Layer 3 of a small transformer language model trained on English Wikipedia (11 layers, counted from 0, width 128).
A neuron's activation on a vector x is GELU(weights . x), where the dot is the dot product.
The model reads these tokens: "use" "la" "ge" "." " Both" " were" " wide" " cho" "rd" " and"

The vector x that enters this layer's MLP at each token. A number n stands for (n - 500) times 0.0051.
0 "use": 522 507 524 507 464 813 421 436 474 592 236 343 617 544 406 546 722 411 504 496 358 359 444 571 529 468 242 514 429 680 584 408 349 597 359 391 451 559 414 382 463 453 522 581 529 634 553 603 515 345 629 607 536 574 475 344 466 568 605 549 352 514 560 349 674 371 458 390 546 528 406 424 637 525 579 653 278 540 523 569 431 617 552 328 545 505 540 364 527 333 593 540 466 371 589 538 343 259 420 625 513 586 335 420 453 420 555 573 604 582 427 524 576 766 610 542 500 675 572 331 523 602 403 310 467 497 501 538
1 "la": 460 538 569 570 485 775 528 359 375 520 370 196 625 502 466 618 620 414 492 431 324 414 538 714 550 484 99 605 469 569 595 491 419 482 342 563 430 507 580 410 462 710 343 589 563 624 482 547 487 477 551 593 658 624 421 444 485 447 586 550 510 582 456 389 643 412 421 291 567 494 338 458 604 404 475 603 517 578 431 482 477 580 585 469 388 591 504 459 553 455 585 408 494 385 507 378 349 450 361 631 541 541 367 507 448 373 464 683 621 621 350 586 686 774 570 532 462 505 480 429 562 426 506 418 331 362 564 552
2 "ge": 527 554 705 504 366 683 448 426 389 524 337 290 611 521 530 590 673 440 589 348 420 438 528 659 518 384 229 504 385 577 561 513 370 527 309 399 511 501 508 483 415 561 431 591 566 612 476 538 574 425 477 567 662 655 353 278 459 497 534 451 400 626 477 366 623 412 298 351 485 427 355 559 528 502 397 593 465 610 428 548 422 686 578 411 489 541 413 443 533 383 557 530 597 374 506 520 467 352 373 640 541 563 407 564 480 484 535 608 481 617 439 530 618 855 596 563 458 507 550 412 563 624 444 422 395 463 511 507
3 ".": 527 514 512 498 457 722 483 312 421 515 304 289 659 531 434 564 490 477 368 407 437 421 588 644 531 447 339 552 383 679 473 454 494 494 384 317 523 568 475 447 511 502 486 609 562 610 432 716 545 494 383 530 639 664 362 390 493 481 621 584 406 654 564 449 496 508 393 455 525 421 365 454 512 440 408 446 487 577 486 533 442 596 522 505 460 524 444 393 531 425 563 441 671 415 440 430 515 474 413 524 454 492 555 439 553 459 401 529 596 653 492 570 522 947 621 476 389 532 418 322 571 529 426 449 456 526 491 577
4 " Both": 423 551 451 543 495 758 556 314 512 440 253 447 665 579 364 553 501 582 528 395 471 453 595 579 489 485 193 597 373 624 568 532 402 537 450 290 448 544 551 486 553 480 437 455 439 572 415 461 528 431 447 542 687 619 433 414 521 486 511 541 372 690 480 355 471 394 355 341 584 400 303 420 641 497 485 679 281 566 552 597 401 701 501 396 436 641 403 540 528 401 612 488 653 533 423 498 382 431 554 587 468 395 426 356 464 570 569 547 564 555 488 591 551 825 739 420 462 683 409 382 487 473 483 415 453 541 572 480
5 " were": 437 543 473 472 426 709 595 366 502 523 428 406 631 520 494 621 624 551 357 496 401 458 613 607 488 556 305 592 387 529 499 440 439 542 461 277 450 492 521 418 505 420 350 508 540 550 455 591 488 490 370 620 671 772 328 351 454 467 584 649 389 588 536 395 444 487 392 509 638 512 409 435 580 349 376 725 427 489 406 603 446 578 493 401 371 597 474 456 546 482 513 476 630 522 430 369 462 380 428 545 426 492 465 588 494 487 493 563 510 526 511 605 544 862 691 418 480 497 466 371 552 477 530 394 375 458 563 576
6 " wide": 571 460 520 572 411 750 486 427 454 400 354 308 578 542 299 745 634 373 485 490 481 413 541 495 543 578 221 588 397 523 503 476 449 443 398 310 380 650 494 431 540 513 390 749 447 642 575 604 478 517 533 482 641 828 398 470 463 526 453 706 333 659 573 354 482 416 258 495 543 452 312 489 548 518 391 631 582 471 524 439 450 649 483 354 495 545 573 413 533 486 517 613 527 500 428 456 410 443 482 525 413 544 342 439 456 640 548 575 579 542 490 679 644 754 527 472 502 425 490 318 425 509 581 435 406 370 479 601
7 " cho": 531 478 518 532 515 798 557 347 440 464 334 351 888 569 423 547 643 387 278 459 392 448 702 654 517 489 153 519 336 477 527 434 531 562 370 441 415 686 518 357 573 536 344 496 556 624 519 558 553 428 330 461 615 678 459 471 494 610 647 591 474 620 587 396 517 469 422 433 561 574 242 637 420 403 425 608 540 422 499 389 671 454 582 464 437 503 416 327 637 503 558 497 557 338 448 414 448 450 458 629 433 523 335 537 471 438 513 633 577 523 422 554 562 708 588 424 463 593 588 363 537 477 458 464 445 353 489 535
8 "rd": 454 533 631 495 476 619 496 482 523 499 452 430 704 566 494 599 631 538 414 432 351 449 485 584 477 508 273 480 398 674 444 606 458 441 266 356 527 568 522 416 531 575 395 520 495 556 470 573 517 561 457 576 688 664 459 307 394 624 550 509 410 664 498 324 561 472 435 310 514 423 383 578 541 426 352 639 378 629 413 596 504 581 488 483 389 598 476 488 531 398 514 639 588 510 369 496 289 325 492 463 478 442 361 430 550 436 523 553 567 497 582 527 641 873 638 461 476 630 415 286 613 517 449 457 410 465 405 599
9 " and": 528 523 530 471 475 634 470 284 534 485 409 340 644 425 509 614 535 477 435 369 423 478 577 603 484 593 282 588 305 471 417 510 455 465 390 350 542 507 557 386 545 542 423 490 601 555 430 634 495 484 465 562 631 634 400 405 434 588 553 564 466 644 563 369 542 435 439 530 536 475 334 390 534 459 391 667 518 488 522 495 494 575 528 407 417 539 506 381 485 423 520 556 652 479 468 461 438 410 432 499 494 526 361 460 521 448 511 507 559 575 446 612 467 976 664 439 521 641 518 387 501 473 529 386 414 472 511 582

Each question shows the input weights of one neuron of the MLP. A number n stands for (n - 500) times 0.0028.

n75: 284 520 465 412 284 407 240 803 668 611 394 325 519 538 417 240 415 305 372 540 331 471 500 300 414 487 606 381 334 553 548 204 481 363 338 500 734 321 554 347 587 475 564 469 569 237 390 689 666 470 476 814 547 519 662 610 495 491 486 733 301 444 779 723 628 505 476 463 471 572 644 465 505 293 699 295 576 770 851 404 329 706 514 500 368 541 500 467 612 333 714 205 375 779 648 290 663 852 100 655 361 410 388 722 530 480 520 412 293 666 437 576 280 737 401 176 311 550 696 481 643 563 559 527 834 773 397 149
On which three tokens does it fire most, strongest first? 3 ".", 0 "use", 9 " and"

n420: 294 482 504 246 392 457 599 660 265 477 363 604 312 548 517 459 686 649 399 541 459 428 569 441 544 310 635 352 424 630 612 538 353 584 522 431 536 659 374 578 424 660 353 444 440 535 411 465 476 682 490 545 503 389 518 463 700 253 540 571 412 238 421 507 440 634 493 539 780 519 619 400 472 448 558 534 668 372 719 557 342 396 490 398 426 454 486 677 510 612 493 359 632 421 747 510 626 688 332 400 422 582 556 385 489 305 444 711 651 605 615 296 337 485 617 543 440 496 350 370 559 374 426 513 553 493 549 459
Its two highest activations, in order, are on tokens 3 ".", 5 " were"

n197: 387 340 445 330 500 485 614 481 474 618 437 450 404 554 220 440 625 445 718 402 627 503 650 654 325 602 536 500 606 547 425 389 554 629 627 515 390 422 402 509 675 416 662 360 380 471 359 480 564 394 575 427 475 410 563 613 455 429 647 581 528 540 374 546 390 608 627 602 487 411 475 414 649 577 507 408 516 621 429 338 537 510 534 519 466 647 729 457 494 519 430 597 695 445 296 170 636 481 618 446 595 448 468 503 565 484 442 518 430 443 393 368 528 510 457 463 412 604 465 552 700 764 238 494 578 572 487 560
On which token does it fire most, and how strongly? 3 ".", at about 0.25

n165: 472 521 592 503 394 497 379 507 604 384 533 595 335 621 518 189 565 381 807 365 535 624 542 815 480 510 533 557 587 407 387 382 651 458 593 612 587 447 523 401 604 595 468 616 486 475 432 450 356 644 626 700 482 463 420 538 371 597 573 532 415 493 435 408 440 349 283 572 428 458 476 374 493 531 591 634 544 546 438 305 700 556 649 445 378 434 554 524 243 340 552 748 424 570 560 357 620 199 716 569 557 536 392 460 624 559 395 294 331 546 530 356 510 489 500 530 464 240 756 467 581 522 475 516 418 555 496 345
Its two highest activations, in order, are on tokens 2 "ge", 9 " and"

n424: 452 607 318 503 449 461 517 636 512 692 634 395 601 460 534 497 793 514 389 503 393 406 581 432 344 432 612 689 602 447 503 517 610 376 623 558 479 710 607 384 507 472 538 312 407 372 649 573 415 455 470 389 556 572 595 556 564 334 562 452 536 117 437 424 483 541 604 405 677 506 367 678 557 773 578 479 760 538 684 325 425 595 618 500 556 704 469 340 426 470 490 585 407 655 570 412 521 446 632 335 414 389 517 451 431 551 374 378 570 692 591 588 282 405 608 500 417 628 571 419 551 442 332 412 479 550 459 510
It fires most on token 7 " cho"

n275: 500 581 526 524 419 512 412 618 544 470 487 395 210 459 449 269 533 420 677 676 563 405 627 554 372 337 388 536 522 359 481 430 613 527 360 603 383 649 488 581 456 543 468 657 561 526 490 454 506 470 587 620 539 627 603 506 376 488 366 607 472 434 431 383 464 329 475 527 689 450 531 523 443 610 573 349 422 500 549 450 632 445 559 475 562 521 549 771 322 381 181 570 442 497 414 379 506 397 517 722 471 536 513 606 591 423 503 333 380 458 315 550 267 590 562 592 360 660 465 696 465 479 565 512 589 390 613 418
On which token does it fire most, and how strongly? 2 "ge", at about 0.48

n300: 562 456 630 488 537 515 567 626 599 613 516 399 515 355 485 212 664 672 408 464 500 409 390 537 347 556 648 422 666 521 596 421 503 374 572 424 551 559 446 683 610 484 379 487 93 381 641 613 478 563 368 491 473 533 427 383 518 438 488 506 581 538 412 566 475 509 467 477 458 437 512 459 390 459 487 593 589 421 446 560 428 518 631 666 533 555 381 568 534 506 500 452 123 532 520 580 267 592 400 341 487 654 503 690 624 595 512 407 555 500 520 497 488 576 565 488 478 444 460 394 608 576 391 340 555 575 488 442
It fires most on token 8 "rd"

n414: 357 525 567 437 479 625 651 521 257 418 403 446 436 490 437 373 168 326 547 525 455 414 358 410 436 563 727 489 327 473 531 652 561 403 407 569 525 489 616 544 514 518 570 396 591 853 667 581 465 718 578 352 716 426 838 554 248 387 593 433 561 565 462 567 268 484 497 591 517 506 503 443 490 362 489 522 517 425 419 450 504 542 554 561 497 611 536 547 590 490 396 185 385 447 478 531 398 594 478 514 557 479 674 561 763 316 619 467 404 300 377 432 783 530 389 577 489 401 598 520 566 560 577 503 603 510 619 401
On which token does it fire most, and how strongly? 1 "la", at about 0.15

n146: 625 617 229 515 481 521 421 490 295 530 526 528 534 484 369 305 434 497 540 543 459 610 640 593 431 480 582 523 650 531 631 300 359 327 428 545 576 523 559 484 465 607 722 139 445 549 477 428 295 428 488 368 556 346 609 456 449 448 561 497 670 652 569 532 648 527 594 440 670 397 657 513 614 554 410 625 509 458 588 540 297 606 642 575 432 596 572 331 405 447 401 374 552 652 528 643 503 557 493 408 383 738 433 582 677 427 535 355 428 566 579 625 451 510 463 558 565 659 465 421 323 527 655 488 549 422 616 531
It fires most on token 4 " Both"

n99: 388 669 469 649 473 359 503 563 729 600 606 365 372 491 666 503 618 313 533 728 569 401 644 446 627 538 491 473 476 482 556 524 393 542 468 637 447 454 408 429 707 550 323 362 576 433 370 534 491 481 494 467 622 331 681 405 560 555 477 577 535 625 426 380 488 605 437 715 574 383 601 546 682 572 424 352 699 515 423 525 660 539 582 337 377 483 448 634 497 479 485 475 446 477 487 509 503 521 544 335 525 389 554 450 430 515 682 600 467 543 484 419 425 555 552 494 463 371 479 581 421 351 622 343 514 379 676 470
It fires most on token 1 "la"

n419: 407 543 496 416 373 136 600 736 592 647 552 370 455 430 454 367 439 475 462 526 380 404 446 349 352 374 604 338 403 463 414 300 562 347 406 472 688 462 629 352 529 671 407 518 547 333 565 680 572 621 430 662 618 662 334 743 659 536 396 543 349 522 840 863 564 378 355 622 550 554 632 500 471 344 342 391 459 659 918 343 260 698 602 434 406 563 431 415 659 324 743 329 492 772 618 412 691 631 319 588 329 306 382 617 440 529 437 440 458 532 486 626 351 600 354 233 496 440 656 476 441 486 457 504 803 483 314 326
It fires most on token 3 "."

n417: 575 342 355 558 444 547 598 417 513 450 445 709 532 475 525 434 509 553 457 390 470 393 690 553 568 301 642 592 467 527 557 497 497 433 518 500 503 551 587 486 585 604 601 586 321 416 489 410 539 662 451 497 495 540 460 348 566 503 624 531 379 345 456 480 452 648 642 596 614 541 511 511 305 537 373 517 605 350 497 480 427 411 602 424 626 461 359 567 461 500 417 517 489 416 634 414 489 539 512 525 599 800 411 480 595 442 400 508 456 479 604 437 656 374 388 529 646 604 553 564 572 521 410 400 654 514 389 511
It fires most on token 7 " cho"

n506: 484 559 389 451 270 469 551 329 722 451 483 431 559 421 345 567 282 436 599 671 462 548 538 545 664 482 540 493 603 636 525 526 342 404 610 424 584 372 446 434 692 712 451 510 565 608 444 451 552 523 349 471 559 339 703 588 526 438 478 300 800 437 414 647 324 500 465 482 510 440 579 530 519 400 382 644 622 503 489 463 503 616 703 437 394 515 651 537 439 497 356 423 693 546 497 490 477 468 638 705 687 592 529 663 471 352 642 696 421 369 452 513 559 437 385 642 621 372 455 562 438 500 536 428 396 352 487 418
On which token does it fire most, and how strongly? 1 "la", at about 1.2

n407: 631 647 297 373 507 520 500 570 658 717 621 459 500 639 595 378 507 348 704 487 507 611 714 320 645 308 617 475 591 583 534 339 535 372 639 520 375 546 497 424 594 662 368 508 628 457 284 443 175 623 483 618 540 452 668 690 363 314 460 629 599 299 340 325 582 454 559 510 510 552 452 381 434 544 588 516 418 450 621 354 519 740 381 427 599 685 543 422 486 473 581 504 724 275 291 437 518 345 759 545 443 439 444 522 429 500 705 403 483 510 341 576 399 473 605 473 496 414 557 598 472 342 628 480 411 483 603 382
It fires most on token 4 " Both"

n56: 463 447 534 445 616 494 626 685 308 489 453 556 553 515 646 341 450 536 461 481 371 608 349 561 450 434 382 546 664 560 325 639 652 579 558 359 326 565 359 604 593 589 445 539 583 805 571 463 290 422 494 275 404 474 607 586 588 567 372 506 420 472 536 552 442 509 497 617 452 503 420 484 458 444 335 568 426 488 664 425 429 552 579 345 618 597 571 576 630 479 267 598 388 509 664 570 595 509 475 488 562 382 536 428 626 667 537 442 527 517 490 475 421 395 418 407 540 290 369 515 365 350 540 545 538 554 414 686
It fires most on token 6 " wide"

n154: 533 537 360 645 438 528 450 544 538 662 492 602 412 507 584 403 556 278 685 575 572 468 442 525 386 603 586 452 525 443 511 388 489 612 621 621 390 470 557 475 366 355 434 399 482 567 541 611 347 669 543 532 462 598 368 621 442 455 225 852 387 613 260 289 507 285 414 370 791 561 396 560 550 587 614 555 514 697 593 379 712 544 578 439 475 401 481 451 323 514 398 629 548 587 394 424 552 580 534 489 363 552 376 338 817 584 529 580 284 500 387 444 451 433 380 486 311 459 569 448 438 231 607 517 556 657 918 356
Its two highest activations, in order, are on tokens 6 " wide", 4 " Both"